Layer 4 of a small transformer language model trained on English Wikipedia (18 layers, counted from 0, width 128).
A neuron's activation on a vector x is SiLU(gate . x) times (in . x), where the dot is the dot product.
The model reads these tokens: "dr" "aft" "." "\n\n" "On " "September " "10" ", " "201" "7" ", " "in " "the " "season " "open" "er " "against " "the " "Bu" "ff" "al" "o " "Bill" "s"

The vector x that enters this layer's MLP at each token. A number n stands for n times 0.0062.
0 "dr": 108 35 118 3 72 38 108 203 65 -170 -199 81 -68 -198 -161 107 129 -181 106 -53 -142 17 -51 -59 -25 -123 176 -125 -141 -147 162 95 2 -99 -128 -218 309 1 -257 95 -300 187 -28 -87 114 40 131 60 -252 -326 -45 -66 65 112 278 64 -60 -94 66 154 237 43 -177 -156 -148 -86 -91 -15 8 261 127 153 -304 44 -15 -68 47 -216 50 -145 42 51 -404 334 2 106 17 105 -173 -48 -72 -33 17 136 -105 -154 -16 -25 148 -51 -101 205 -84 -68 -2 -308 -163 -210 195 -73 9 130 -22 -77 89 -47 -113 161 -42 -334 -178 191 36 126 -15 136 -186 134
1 "aft": -33 85 54 47 -215 -70 -211 198 -213 -123 -64 -128 -18 -88 -154 -3 262 -142 -21 -14 -220 110 -74 -167 -125 -80 21 -73 -145 -385 63 147 153 31 -131 265 68 -39 -249 -220 -70 8 -132 130 375 212 215 20 36 -50 -57 -52 -20 181 130 -145 -10 -102 -92 130 -71 57 -61 -107 -146 156 75 223 83 -53 97 -174 143 67 174 214 137 88 65 -18 -47 -109 -89 178 -110 -79 -191 257 -10 -142 -177 -256 56 49 -81 91 142 -57 44 38 -88 93 113 -181 -310 -261 -156 -194 152 -148 149 174 127 -258 73 -185 -2 104 -144 -265 -159 4 236 -86 13 -144 111 1
2 ".": -314 75 77 104 -167 80 -77 -51 87 187 -71 77 -49 -96 -202 -42 114 -35 -2 -127 -205 142 -40 23 30 207 -297 -188 35 -31 68 -166 68 344 -201 -14 -103 -239 -175 68 -69 99 -211 3 53 91 -222 -185 100 106 123 46 156 -76 220 -129 -77 37 -83 -19 146 -6 66 -42 65 3 -19 109 108 26 160 92 -68 61 179 127 -31 -204 50 -31 206 -132 -88 -102 -253 10 -138 45 -166 305 -119 53 71 -16 -40 -11 107 -11 90 -144 -197 -100 101 11 89 -19 -140 -257 21 -133 -132 151 201 95 -48 -182 -180 166 -81 -264 299 133 -33 198 65 -257 50 -21
3 "\n\n": 41 12 127 -35 -115 -25 -3 163 66 -96 -20 -68 -120 -62 -162 100 -10 -195 91 -310 -110 -49 102 -183 -99 192 71 -126 -83 -41 -112 -164 201 -57 -263 136 88 -85 -3 -152 -123 24 -147 -131 6 23 113 -71 -100 12 74 -61 177 -46 -160 -101 -143 55 -65 5 29 -65 -30 42 78 30 -87 53 -48 -158 39 173 223 -110 -15 214 -20 -18 33 24 81 46 -46 -126 17 -77 21 64 -96 345 -75 -15 167 121 145 92 -115 36 68 108 119 -73 78 20 40 -26 70 -169 -196 -57 -125 -76 -119 -11 2 -75 126 88 -60 -242 82 32 112 19 8 -102 34 -57
4 "On ": 22 -96 21 45 -92 22 154 128 76 165 105 -107 9 -3 48 -26 58 -158 -253 -223 53 -57 194 85 -294 -60 44 -154 99 -69 -117 31 64 15 -166 180 116 -46 -19 -95 -94 3 -120 67 18 -130 -190 -27 -160 131 -162 -168 75 92 82 -157 -166 190 -329 -2 85 85 -56 33 130 291 62 -175 109 -189 11 64 88 -60 209 -180 -53 49 265 -9 -273 2 13 117 -61 -103 79 107 -95 215 -278 -172 65 15 15 -20 -31 -97 115 -9 -4 238 -63 -64 -29 40 -73 -272 -15 -248 -60 -14 30 83 59 -115 -77 91 -106 -50 66 30 39 183 41 -149 24 159
5 "September ": 71 9 254 75 -141 -38 158 68 -153 153 197 125 -141 -141 134 118 -134 -107 8 -193 39 47 -14 -52 -165 247 -96 -320 2 -56 -47 -37 79 63 -43 91 42 79 199 -110 -10 151 -161 -12 70 -265 -120 72 43 145 -33 -33 97 32 3 -82 31 17 -62 -111 -93 -27 -201 -125 35 228 93 29 11 79 50 25 36 -100 3 45 -191 56 278 3 16 126 74 81 2 -126 14 313 -250 309 -37 -132 22 -112 0 -82 21 -209 192 -60 71 -22 135 -46 -174 -66 -21 -288 -127 -258 129 175 -76 267 -12 131 -107 109 -33 -216 127 -88 123 32 -49 52 202 138
6 "10": -191 -199 296 15 -212 124 109 -10 85 128 184 -41 -37 -136 -166 53 -3 -27 -97 -132 2 50 32 -62 -146 61 31 -4 -24 142 -28 -328 10 -20 -371 140 -8 181 47 23 42 245 -162 238 17 -65 -132 126 -203 118 -11 -5 65 -49 93 -126 153 -99 -150 -61 197 -153 -107 -4 -53 42 -11 9 -128 174 156 150 -52 -168 -25 81 -137 56 285 -171 123 76 -41 -161 -108 8 -84 124 -61 -4 -162 -215 193 -19 -18 -20 97 119 195 -6 -77 -179 176 -84 -65 -128 -185 -101 94 -307 464 -74 40 51 76 -72 -233 135 -250 -27 183 230 9 282 1 -3 -25 -184
7 ", ": 90 -243 195 58 -84 31 104 105 72 170 14 -38 -30 -5 89 -71 -170 -27 -85 -311 -201 95 69 -102 -130 34 -56 -88 18 -154 -80 -87 -12 174 -264 35 18 51 41 -82 -16 51 -66 -30 -40 -121 -143 65 -7 33 27 42 223 -77 70 20 -120 -73 -42 28 79 -30 27 -105 139 142 87 124 36 -216 -26 75 161 -75 171 66 -130 133 181 -49 13 -80 -109 127 -76 -20 129 155 -108 137 -101 -8 69 -92 109 -25 -61 3 161 -56 -15 -131 234 -3 -143 -49 -119 -258 -109 -224 -20 -24 -3 14 13 15 -65 64 5 -334 327 -133 52 3 72 18 85 158
8 "201": -269 134 -66 163 -104 56 224 175 53 33 138 24 -42 -241 -34 -18 -153 -60 -159 -43 51 92 -11 -53 -42 371 -8 -5 28 -77 -197 -139 79 113 -472 239 -235 -9 100 -101 -70 90 -160 159 -30 16 -47 5 -19 67 -145 -22 31 -31 124 -115 -52 -129 -58 -163 -140 -91 -234 -166 19 -60 -91 80 185 362 41 205 -43 -129 59 91 -169 -218 136 -108 131 20 -212 -11 -20 -89 177 220 -27 120 -250 -25 -35 -5 -42 -110 26 32 57 -139 263 -126 240 -39 -6 -159 -40 -146 -109 -287 183 178 -124 -48 -6 -10 -261 107 -348 -318 77 66 118 165 -23 11 -23 117
9 "7": 69 -74 -34 77 -290 246 -36 131 50 65 190 57 -39 -136 -102 149 -226 -31 61 -107 64 220 62 -184 -63 -31 -23 81 -88 119 -256 -168 -67 91 -210 -6 54 -37 -94 -5 -49 294 -88 170 140 -62 64 -35 -160 84 -114 -134 70 -25 141 -279 -31 -97 6 -242 296 6 -123 25 -1 -88 95 108 -137 -2 173 120 196 -53 69 158 -161 -46 220 -150 14 202 -141 60 -82 -17 -33 113 -264 -114 -141 33 195 143 -19 -155 30 22 117 -174 -166 -162 92 -205 -132 -32 -175 -113 96 -311 206 94 0 -144 -115 -129 -324 104 -129 -31 74 206 54 198 -285 -132 -180 -44
10 ", ": -19 -261 150 3 -138 96 6 163 -31 142 -7 -24 -24 -35 104 -82 -197 1 4 -332 -30 33 24 -176 -50 -91 -35 9 22 -175 -106 -37 -31 268 -281 22 98 103 -13 -66 -70 78 -34 -19 72 -211 -3 1 -2 60 72 5 163 -40 84 -119 -186 -44 -31 -22 21 32 -42 -121 159 -34 80 87 -45 -163 12 109 180 -90 193 124 -148 149 85 -72 35 -39 -161 166 -119 19 42 148 -90 126 -65 -48 71 -67 79 41 -86 13 150 5 -49 -88 234 0 -117 -55 -90 -235 -80 -37 -80 -94 -11 -66 -17 -66 -53 65 -19 -216 275 -148 114 49 -53 28 3 81
11 "in ": 55 -4 20 79 -105 186 177 159 -79 -2 167 20 -127 -98 203 30 -66 -150 50 -275 -15 3 75 -24 -84 32 131 -87 73 -11 -92 -139 202 123 -99 140 -28 71 -34 -18 -94 22 23 142 37 -99 -165 -69 -80 207 -20 -202 71 -12 61 -185 -20 176 48 -42 -62 85 -57 98 -232 73 -79 37 22 -70 146 -67 2 -54 182 -184 -166 -18 -24 -144 -123 89 -15 121 -98 35 64 141 -98 83 -133 -33 100 -12 -14 20 9 -3 125 85 71 82 -2 11 -42 -27 14 -235 101 -261 -252 25 67 58 -73 -9 -209 -61 -182 -47 24 87 79 289 58 -169 199 235
12 "the ": 99 -132 120 30 20 102 75 -46 -19 -48 199 -45 -34 2 -98 -54 30 -272 103 -335 57 -36 52 -109 -142 8 -8 -42 38 -41 -161 -158 134 64 -49 176 24 14 -6 -19 33 -43 9 -54 122 66 -172 -30 -7 171 -106 28 99 35 90 -37 -4 122 -99 59 215 -2 -75 131 6 -75 62 110 104 -17 63 3 -20 -12 159 35 100 73 75 1 121 68 -131 -19 -243 -47 -19 128 -95 178 -195 38 4 122 -15 -67 -11 -12 45 54 175 0 181 -47 73 -103 147 -184 36 -305 77 -7 -108 -126 69 -20 -256 125 -82 -114 102 13 107 114 -55 -73 -41 23
13 "season ": -213 31 45 228 31 60 -43 71 87 -38 101 -64 -101 -100 53 -96 -11 -141 16 -202 77 114 27 -31 -135 42 -36 -5 63 -98 -177 -131 54 -121 -238 154 132 93 11 -70 -172 89 -133 -144 238 -194 62 -117 55 67 -139 45 102 55 25 -98 -212 -73 22 -48 25 98 -131 -78 35 42 -59 15 -50 42 189 125 46 -42 -20 179 -130 81 119 155 168 252 87 54 -63 88 -180 144 -88 35 -57 58 -55 -94 -94 72 36 -158 86 93 123 -76 332 -268 -250 -40 77 -265 -253 -179 30 155 144 170 -146 -64 -40 13 -102 -393 196 -57 182 294 -243 41 171 -34
14 "open": -57 -139 -20 163 -84 51 245 5 -195 -128 44 -35 -200 -230 -231 8 136 -193 65 -38 86 124 -65 -169 -160 -64 -227 -127 -224 -243 45 56 184 35 -200 29 12 156 -152 -21 358 66 81 68 25 -122 -126 -30 28 -92 -140 -113 -49 59 -1 -67 54 -65 -120 49 353 -110 4 -128 -142 203 -20 222 -233 163 92 142 100 -79 34 178 -135 160 283 56 131 -27 57 -18 -27 -79 -77 97 -55 108 134 54 168 49 -65 32 194 -47 -84 9 -171 -28 -162 -57 97 -5 -162 -257 89 -263 203 143 115 -209 7 -5 -47 170 -108 -152 -122 -78 127 -39 -344 14 -112 230
15 "er ": -97 -154 163 88 6 75 -3 69 137 -88 37 101 -82 4 18 19 -73 -116 -92 -310 72 75 -20 -50 -159 64 36 -124 -106 -19 -174 63 154 30 33 146 -8 56 -193 116 -58 -23 -57 -185 420 -73 62 -76 -117 144 -5 -97 34 11 -34 -135 -116 -181 42 -45 -75 -22 15 -126 -92 -39 110 68 157 -6 132 81 77 -51 2 189 -101 -134 61 19 64 27 -210 186 -122 3 -106 67 13 75 -135 31 -21 -136 96 11 11 -2 -25 109 124 -25 57 -69 -114 -11 -181 -218 -139 -190 143 76 170 2 17 -94 -134 -21 -94 -153 -6 -28 -71 252 -162 -55 280 157
16 "against ": -30 -10 39 193 -39 54 -3 54 67 127 141 -106 51 -161 -77 80 -23 -91 -108 -259 -37 -7 117 33 -142 -162 73 -52 130 -77 0 -117 89 61 -139 95 159 -42 -207 -56 -99 -92 -136 223 -73 -185 -14 8 100 55 -126 -13 -52 -21 75 -101 -1 134 -13 126 83 -66 129 10 99 27 62 -150 112 -70 127 57 66 15 105 -217 19 14 149 60 128 51 42 129 -108 -43 49 196 9 231 -49 -30 77 -34 -9 40 112 -98 -89 219 -120 184 131 -194 -174 -237 100 -281 -19 -179 -329 -65 -27 14 85 -189 -73 2 -136 -50 31 104 158 336 -24 -68 156 -78
17 "the ": 96 -107 91 66 57 73 70 -71 -11 -17 222 -59 -22 -22 -122 -6 8 -273 65 -320 59 -8 62 -72 -180 12 40 -21 59 -60 -150 -122 108 84 -39 204 46 15 -86 -11 42 20 16 -80 88 -23 -210 -44 -8 165 -86 40 72 36 109 -27 54 109 -92 63 251 7 -29 147 -1 -70 15 88 124 1 73 -10 -22 -14 165 -4 106 78 105 42 147 72 -125 9 -254 -50 -21 114 -77 198 -221 87 -23 118 -14 -59 -1 -47 -2 49 160 64 188 -67 20 -163 205 -192 54 -307 102 -2 -102 -173 93 -16 -252 100 -69 -73 67 51 120 171 -70 -45 -23 -17
18 "Bu": 54 -67 -136 16 23 285 -96 77 52 176 5 -104 42 -107 -197 163 -96 -119 1 -128 -49 63 -31 -23 -110 310 -156 -140 -195 -39 48 64 53 89 -142 36 -139 140 -98 -13 -140 56 -152 146 167 11 -199 10 -103 -181 -32 -175 -33 80 32 -185 27 -134 -263 -57 224 168 138 193 -53 149 119 280 -202 190 53 181 -45 -52 46 -99 -117 13 138 -124 -64 22 -19 -3 85 35 -227 93 15 -76 -85 -77 176 47 -140 -87 84 -36 252 -272 -24 -166 96 -13 -181 -184 97 -305 -108 -166 97 181 6 -20 54 32 90 5 -151 -139 106 -50 -18 -190 -129 -5 -89 247
19 "ff": -53 -195 -54 234 -70 111 236 151 -28 -97 9 -1 50 -116 -122 5 -163 -81 -220 -90 -13 68 -37 -137 -207 144 -197 -196 -165 71 144 253 97 34 -325 29 91 46 -222 169 -22 44 99 38 50 -10 -105 18 -219 88 -197 -295 -36 172 62 -164 103 -123 -33 95 234 -254 58 -56 -274 0 78 114 14 79 -147 64 -153 -34 -96 220 40 -14 104 -117 -58 -124 48 201 -69 46 -244 230 85 -7 115 25 20 -48 43 176 202 4 347 -33 -146 -26 -25 61 4 -101 -242 -204 212 -4 156 367 138 -165 47 -141 15 67 -17 1 -65 -201 2 -79 -49 -36 -238 205
20 "al": -48 -168 -23 259 28 22 -1 57 111 -106 45 -27 56 -20 100 33 212 78 -24 -61 107 -1 -190 -40 -433 232 -306 29 -68 360 -119 -166 318 82 -207 -40 -55 -6 -348 269 10 93 0 48 -138 72 -79 -103 -34 107 26 -180 -22 60 27 -121 191 -153 -115 19 12 -181 21 -103 -130 37 -246 26 50 395 -4 99 -44 23 164 -5 5 -123 157 110 120 -108 36 195 -15 198 -187 309 -77 36 -121 -167 207 -29 -180 -29 219 -185 -23 19 121 237 12 79 -69 -317 -385 -129 187 -56 97 205 85 4 35 -199 -26 154 -65 13 122 -290 -21 -60 45 -54 68 145
21 "o ": 61 -71 -74 172 97 92 -81 93 292 -45 217 -90 -35 -11 31 -119 -145 -119 -40 -286 -15 26 -60 40 -58 34 12 -184 27 209 -140 -3 -18 30 1 66 -47 152 -125 -8 -110 7 -150 -183 271 -14 -153 -72 -139 217 66 -32 -63 -158 -70 -82 30 -155 61 -76 16 76 89 -23 -176 -76 17 43 125 134 144 151 37 -87 -42 58 -203 -100 104 -25 43 77 -117 -5 -178 9 -106 153 -110 -52 -154 31 61 -78 49 -55 -122 -7 84 -6 42 -11 149 -96 -95 -70 -78 -226 -142 -239 59 79 95 5 -54 -19 112 45 -138 -190 -4 88 -11 221 -239 -48 216 301
22 "Bill": -100 -105 74 136 -105 46 38 43 -195 -52 15 -129 -51 -111 -185 -39 -89 -130 -334 -70 -193 -35 -113 -106 -133 -36 -312 -97 -8 -253 173 -69 140 222 -186 69 113 -63 -178 44 -164 82 -30 23 205 -11 21 167 -114 -18 -287 79 58 69 121 -43 106 -91 76 -40 79 -133 -29 -145 168 52 -88 135 -66 110 -80 99 -15 -219 212 60 -126 -94 45 78 -42 -113 -58 -86 -191 -21 -1 102 -170 23 34 -48 125 133 -232 26 153 100 -10 -226 -184 180 28 -81 -112 42 -21 -323 137 -188 227 319 -101 -269 22 -219 59 145 -90 -323 27 50 67 80 -130 57 -243 125
23 "s": -16 -219 6 5 -93 270 -128 176 -136 267 22 131 -62 75 -161 75 -155 -33 13 -107 -322 -79 -266 -140 -174 82 97 -79 -295 -16 -219 31 145 17 -264 46 111 7 -291 240 -146 1 27 33 159 33 204 56 -206 -26 -35 65 1 56 -25 -118 -16 -30 -67 185 128 252 -24 75 -42 -2 -87 96 -84 139 104 106 -267 11 30 163 95 -83 230 -88 -108 197 -69 39 -147 15 -209 290 -104 106 112 62 16 183 -79 -242 194 171 60 14 117 98 72 -3 -107 -143 -58 -115 36 -302 11 245 165 -234 -114 -59 -265 41 -46 -35 19 -42 134 59 108 -135 -38 -138

Each question shows the input weights of one neuron of the MLP. A number n stands for n times 0.0035.

n206 gate: -42 94 22 -42 4 -68 40 2 -138 -84 101 86 58 9 32 -59 -88 154 -48 -99 -4 75 13 -26 122 31 39 101 26 68 111 -34 -26 -22 16 -162 -38 15 54 2 -104 -6 -87 58 2 60 105 -214 -43 0 199 2 -58 34 4 5 -80 96 -68 107 -11 -46 82 4 -26 71 -43 42 49 -91 -97 -9 36 -61 20 -46 -2 -105 132 -23 0 57 40 -6 46 60 -52 78 2 -78 90 13 125 49 -122 9 5 24 86 -16 13 64 25 136 116 9 -26 133 -121 -53 -121 -12 -42 67 -109 53 -73 -52 -9 -41 -45 -85 -43 73 72 22 -139 -48
n206 in: 0 -109 35 0 -20 -11 75 21 -2 -87 -37 10 107 -166 19 -48 -26 -16 -117 79 -47 62 -10 0 27 86 102 94 -99 -49 68 28 -54 -6 -70 -143 16 87 62 -6 -46 -64 131 -23 -54 -8 -26 89 126 37 -30 -119 -27 -47 95 -110 54 37 -24 38 -154 86 38 -70 39 101 -95 74 57 18 23 61 -50 123 -96 12 43 -55 -62 -67 -41 22 8 -2 -29 75 40 -41 37 -99 101 -14 86 145 22 -8 111 13 17 -44 93 -51 37 -23 30 37 -13 69 -66 31 -18 69 -6 6 -2 132 147 207 -53 26 130 23 64 40 -30 -8 -81 35
On which two tokens does it fire most, strongest first? 16 "against ", 4 "On "

n102 gate: 88 -72 -63 33 64 -11 -27 -2 -22 112 6 -65 27 107 96 -68 57 16 -29 24 -81 86 -19 0 39 -72 -42 -96 113 -66 20 66 -36 -57 53 11 -131 -50 -42 70 27 46 28 -81 82 62 22 -48 76 -21 79 21 52 39 0 4 34 -10 84 -19 -38 79 -33 41 -38 69 46 4 -163 51 65 -6 -39 99 72 0 96 -15 63 74 -98 -74 -57 51 51 -56 62 -11 -73 145 60 84 87 31 -20 -81 9 -9 -55 88 -41 12 -98 -25 11 -22 -28 42 94 -78 95 -175 -109 -146 131 36 2 240 -35 -113 -103 70 21 11 12 126 23 -133
n102 in: 164 -35 -152 114 23 24 53 60 27 15 -91 11 -56 29 -35 -77 53 2 40 -148 -114 152 -71 43 60 31 -64 -55 -30 34 21 30 48 -52 163 11 -66 65 -89 -44 9 -137 59 -102 -91 -51 -42 29 183 -51 38 -13 -19 -107 54 29 158 13 15 44 -48 38 55 -34 24 142 67 95 15 53 78 9 -59 53 46 50 26 -60 44 13 -37 4 -28 11 183 -94 154 -41 -54 14 153 39 55 21 -119 -49 -2 24 -7 84 17 56 72 11 36 69 -66 34 165 -107 122 -54 -11 -63 67 2 13 92 2 -46 2 96 -63 -22 -6 115 -7 -87
On which token does it fire most, and how strongly? 14 "open", at about 7.4

n187 gate: -70 -12 -17 34 -157 145 -39 78 38 175 -85 48 27 -97 -7 -15 -24 111 -22 94 34 -152 -183 -12 112 2 224 -136 81 -46 -153 -60 -64 -71 46 115 -29 -133 17 7 -44 -108 0 -100 124 -5 71 129 -62 -29 14 -37 -32 -70 150 -15 -139 131 67 -62 15 102 14 -5 77 30 98 2 -17 17 47 -3 -24 -79 50 -92 -5 82 -179 -12 -33 -65 -136 39 5 31 -40 -43 32 -8 13 27 -91 126 7 -18 114 -20 30 137 -27 44 59 106 -78 8 55 69 105 -92 -17 21 65 66 -24 30 5 88 5 -109 -130 49 51 -88 111 32 -49 -259
n187 in: 14 -26 0 -11 7 94 -199 0 48 -37 -16 78 -40 7 -23 49 41 102 69 68 -23 -80 -61 -12 -7 -31 40 18 -78 -130 -57 56 -5 33 -58 22 -113 -108 -73 207 -80 191 -95 -84 9 29 -129 24 9 58 32 0 -86 2 -28 74 -125 9 -23 93 -104 -27 95 -78 -126 -123 -179 -76 -28 65 78 -125 21 90 55 -66 113 5 -172 12 -50 -37 48 23 91 112 7 -66 -63 68 82 80 46 89 -2 -137 97 -89 178 0 -67 -25 2 -59 -92 -64 24 54 -27 -96 -74 50 -192 -30 -23 -67 -73 67 -89 -20 -118 9 28 41 56 116 -105 -121
On which three tokens does it fire most, strongest first? 23 "s", 0 "dr", 1 "aft"

n62 gate: -26 48 80 48 67 107 37 26 -36 -37 98 -43 74 -61 -14 -7 -125 -35 -183 30 -72 -58 5 77 -172 7 62 146 -119 -152 -27 44 -125 119 99 69 -30 -40 82 -75 -45 77 149 -128 -7 -125 83 77 -47 -62 -11 -47 19 -28 -14 -7 -13 21 30 9 51 -54 32 150 12 45 12 18 -21 -21 160 24 -16 -87 117 18 -5 -131 78 94 -76 16 5 131 145 -32 81 -85 -9 -70 31 -52 -92 -199 25 -69 -20 -109 -69 108 -14 24 -24 19 -22 106 -38 25 151 15 -25 -61 128 -140 74 14 7 189 28 62 -2 -68 -150 65 -7 -61 -52 -49
n62 in: -38 -46 49 16 -53 21 -10 46 -71 18 -12 6 2 32 -16 -58 -115 135 30 -109 30 -35 -79 -86 -30 -66 89 60 31 58 50 -18 126 47 73 -127 -92 57 63 29 8 0 -233 -10 -46 63 59 38 -35 30 2 89 -103 59 76 122 -120 -127 -86 -110 6 -129 80 -13 27 -213 -16 4 2 -82 45 -10 -42 132 -64 47 -27 -71 -18 -90 29 104 -50 -14 -13 28 -67 -21 -26 -91 27 49 -20 -73 -44 19 -28 52 23 88 60 47 11 -25 29 -13 103 -122 2 83 -70 96 -26 -55 132 12 -34 80 -35 54 27 72 49 -52 -70 -22 19 64
On which token does it fire most, and how strongly? 15 "er ", at about 2.5

n55 gate: 67 183 -153 161 -31 125 20 -77 -66 -2 -27 25 122 128 100 -213 92 -76 91 64 55 45 -157 130 107 84 -14 61 98 -20 -15 2 48 20 -26 -153 71 28 -127 -40 98 38 -20 47 37 -23 -74 -34 -3 -116 -14 -15 15 -57 70 63 -163 118 -37 -109 -23 41 -17 70 -3 106 196 -15 42 10 141 77 -68 -79 -51 -125 75 -18 -75 86 -5 -91 -27 -22 -38 -163 14 -3 -72 75 146 158 82 -112 93 -146 -106 -10 -71 59 -74 93 -170 -68 -18 127 -18 55 70 -5 7 46 -42 70 -20 38 12 -74 -47 42 -25 -149 -78 5 -44 -78 51 146
n55 in: -115 -8 -14 4 -128 -33 -65 39 -4 -29 20 31 -60 65 -34 -8 -12 -56 33 100 8 -142 -6 -120 48 -171 32 -125 -16 22 -20 -113 41 131 72 37 -79 -94 -132 89 46 100 -6 10 -72 -70 12 -64 -18 -38 4 26 2 -103 28 -73 -72 97 53 73 -6 4 -35 -93 50 6 -18 80 -16 65 -34 -49 12 18 59 -60 -30 27 -78 28 79 43 -69 8 -77 -52 -52 56 -108 -24 -113 95 55 -30 31 -129 91 63 -70 -110 -36 -88 -65 83 39 -53 136 72 -33 82 -32 19 -37 45 -36 61 -76 22 -50 -104 -38 -67 -70 99 -105 36 -111 6
On which token does it fire most? 2 "."

n241 gate: 84 8 2 -11 62 16 -84 -17 55 75 -32 -39 -6 -5 40 78 -2 40 47 -56 -11 18 -19 8 14 21 81 9 58 -51 36 106 60 100 65 16 58 3 -90 31 -113 79 67 -5 -9 13 15 23 123 -63 50 -28 18 54 107 -57 -16 -59 -27 -24 -10 69 8 30 10 -16 24 19 -64 -39 95 13 24 15 -56 -5 -11 25 144 59 32 -133 47 27 -10 -46 12 52 -13 38 76 81 -86 51 66 33 37 67 33 -118 38 -52 42 2 -38 -7 -85 -25 101 10 -11 23 99 -22 46 -33 -45 28 85 -53 -76 -2 -56 21 79 61 -24 -5
n241 in: -37 -14 40 48 36 67 -16 89 16 74 18 -20 -22 -16 36 24 -74 82 15 -24 0 -58 -113 25 -19 3 16 10 9 -79 132 106 -11 70 -28 70 -10 -106 -79 18 -66 45 62 -49 4 -28 -46 40 8 93 -27 14 6 -7 -62 53 28 3 -56 42 -57 52 12 -19 8 74 52 -58 9 53 20 57 -35 -79 -20 -47 43 -33 -23 79 -73 -42 -71 -13 -59 3 -44 -81 -113 -8 2 18 38 -25 -18 -14 -39 44 43 -14 63 -53 -98 60 -9 -80 -29 24 -53 13 -15 16 12 9 6 -44 51 36 -28 -66 -11 12 -84 6 50 -61 -68 -74
On which token does it fire most? 23 "s"

n115 gate: 46 -97 -14 46 -25 -37 80 -19 -77 199 -83 4 -69 34 118 -85 30 -11 -6 13 44 -47 67 35 -50 -58 0 -55 -122 -68 -28 -10 -41 47 11 25 -114 55 59 57 65 -14 -66 189 -46 -33 6 8 -82 -46 69 123 -38 -8 -2 89 29 -80 32 56 51 81 -4 -27 39 -57 -49 56 -14 -108 -59 -50 36 177 -39 -55 49 19 33 -10 -125 -48 -62 54 -72 80 -16 51 28 134 -133 18 71 38 88 56 -13 -72 -19 31 -72 43 104 -100 -80 36 91 109 68 141 76 -78 80 -20 48 -72 53 4 30 -69 -59 12 -49 21 26 35 -16 156
n115 in: 85 -52 -43 -52 -22 17 80 4 -13 22 -62 6 -69 -49 23 -91 -42 -51 -9 -20 19 -23 -54 -58 -112 -44 16 -7 -85 -85 22 -6 21 89 51 -102 -37 -2 86 53 -32 8 -82 92 17 76 34 -113 9 17 80 27 -78 -35 -55 28 29 -95 74 34 170 -44 -102 -37 114 -45 113 -116 6 -26 42 -17 31 109 77 -47 85 -4 59 -122 -79 41 -20 57 -50 26 -98 25 -96 40 -50 -55 126 -9 61 37 2 -25 -150 120 -13 -52 -49 -45 0 -18 -42 85 -6 188 -4 15 -20 58 -41 33 -46 -4 32 -4 -136 -4 15 33 -20 106 -21 25
On which token does it fire most, and how strongly? 10 ", ", at about 2.3

n172 gate: 83 -83 36 75 -203 14 -29 -65 -81 -99 -18 -4 -22 -71 130 -50 9 -117 -40 94 33 29 22 7 -34 55 -36 -11 -16 29 0 -42 -50 167 62 48 51 63 11 -9 34 -18 -41 -97 -59 63 119 51 59 11 -98 -64 -65 -78 -23 -156 5 16 73 -53 -2 -107 42 191 -84 9 -188 37 67 -168 14 -99 -75 62 -71 11 2 -9 -116 -66 -11 157 35 -11 70 -236 -13 2 25 -87 -131 -50 84 -89 77 46 -86 113 69 44 -49 58 -85 57 -126 -114 16 -12 -12 65 29 141 7 -35 94 -85 -9 -12 -29 2 54 -75 27 86 78 27 -14 -2
n172 in: 73 -97 -108 48 -35 144 96 40 -101 26 -32 -108 45 -4 81 -38 24 -75 -44 63 -10 -24 -30 108 51 8 -64 -52 -6 -44 -2 58 -27 -43 69 -46 56 39 -130 -109 -82 -147 52 -77 32 -100 12 55 -104 -6 35 -8 -10 30 -94 -170 64 -8 96 109 55 -57 34 -6 66 2 -51 -22 14 42 194 -25 12 68 -46 -59 -18 157 -31 -10 -58 -24 -36 -14 22 18 -61 -2 -59 -54 -83 -65 127 -67 36 58 -6 79 -58 123 -92 -29 -89 8 -55 11 76 34 106 65 50 -53 -96 -26 44 -70 -29 2 -81 54 57 -72 138 23 -100 -104 -18 8
On which three tokens does it fire most, strongest first? 1 "aft", 19 "ff", 11 "in "

n299 gate: 161 56 -10 56 -53 -42 23 129 -42 -85 -44 23 14 -20 36 -53 -77 -12 -45 -15 -72 -11 -24 21 85 -29 -32 -8 106 -55 14 -5 27 -51 -24 24 68 -5 2 -21 -102 -8 -128 22 19 -29 -56 16 67 -34 -79 -83 -82 -44 10 7 16 -56 -39 -117 -54 -34 -2 -69 26 -18 91 -77 16 -71 -5 -37 -17 55 -66 -34 -54 -16 -85 31 -47 -70 -37 -31 -8 -78 -3 -45 -6 -56 -79 0 -33 -69 -47 49 -23 57 -37 -56 6 41 66 110 10 -32 18 -25 -7 32 85 35 0 -17 -27 -34 -37 45 -17 35 113 -53 -22 64 -56 56 53 46
n299 in: 8 12 3 -32 5 25 40 -7 -54 -5 26 -32 10 37 -47 -62 6 65 10 5 -23 -112 115 -10 -6 -26 5 22 -7 22 -5 31 -35 18 -51 -27 -22 145 -21 53 57 -78 18 65 -33 50 6 135 2 -18 14 61 -11 26 18 -118 -74 -14 -30 -33 77 -70 26 27 -36 33 72 75 42 -35 74 2 -75 51 -23 -9 88 18 135 -14 -27 3 3 35 7 48 -22 -115 41 -38 -115 26 -80 129 6 37 16 -40 101 81 40 40 26 116 -81 14 -71 -26 36 68 -47 -77 2 17 129 120 -32 -23 10 90 26 39 69 54 -21 -41 58 20
On which token does it fire most, and how strongly? 4 "On ", at about 2

n157 gate: -147 25 -67 -38 -114 35 13 86 5 -82 26 16 63 3 -38 53 -8 41 2 -64 26 -103 18 -7 63 30 -28 6 -43 -51 119 73 117 61 43 20 82 -2 -11 -74 -41 -25 -17 -5 43 7 52 56 64 -89 -47 -8 -5 54 64 -17 30 -40 56 -50 3 -8 -16 -15 -54 -84 -33 -10 23 -75 80 -38 5 -7 -32 74 3 42 -70 -87 52 111 6 71 -26 -31 86 -10 -18 5 44 -20 -68 -6 37 10 -81 -38 13 -21 130 2 38 110 59 -16 -28 -15 61 -25 -45 2 -124 -13 52 -27 27 2 -24 126 -76 53 52 -30 -69 -89 -7 -26
n157 in: -150 32 -60 -42 -69 62 -33 83 -26 -83 38 -5 38 24 -13 70 -60 24 16 -68 18 -65 37 -20 93 39 -10 50 -23 -41 88 97 64 -8 39 27 97 -50 3 -62 -34 27 64 -42 44 -17 71 66 145 -129 -63 52 17 46 77 -2 55 -43 61 -31 -37 -31 -20 -48 -20 -134 -64 -3 7 -39 37 -26 -34 5 -87 92 -20 9 -54 -59 35 93 24 23 -59 -10 47 7 25 -71 21 -12 -42 -63 29 -7 -74 -60 9 11 143 -14 0 97 28 -37 -41 -53 63 -48 -35 -42 -77 -52 27 -51 11 -55 -23 127 -25 29 10 10 -69 -94 -2 -22
On which token does it fire most? 1 "aft"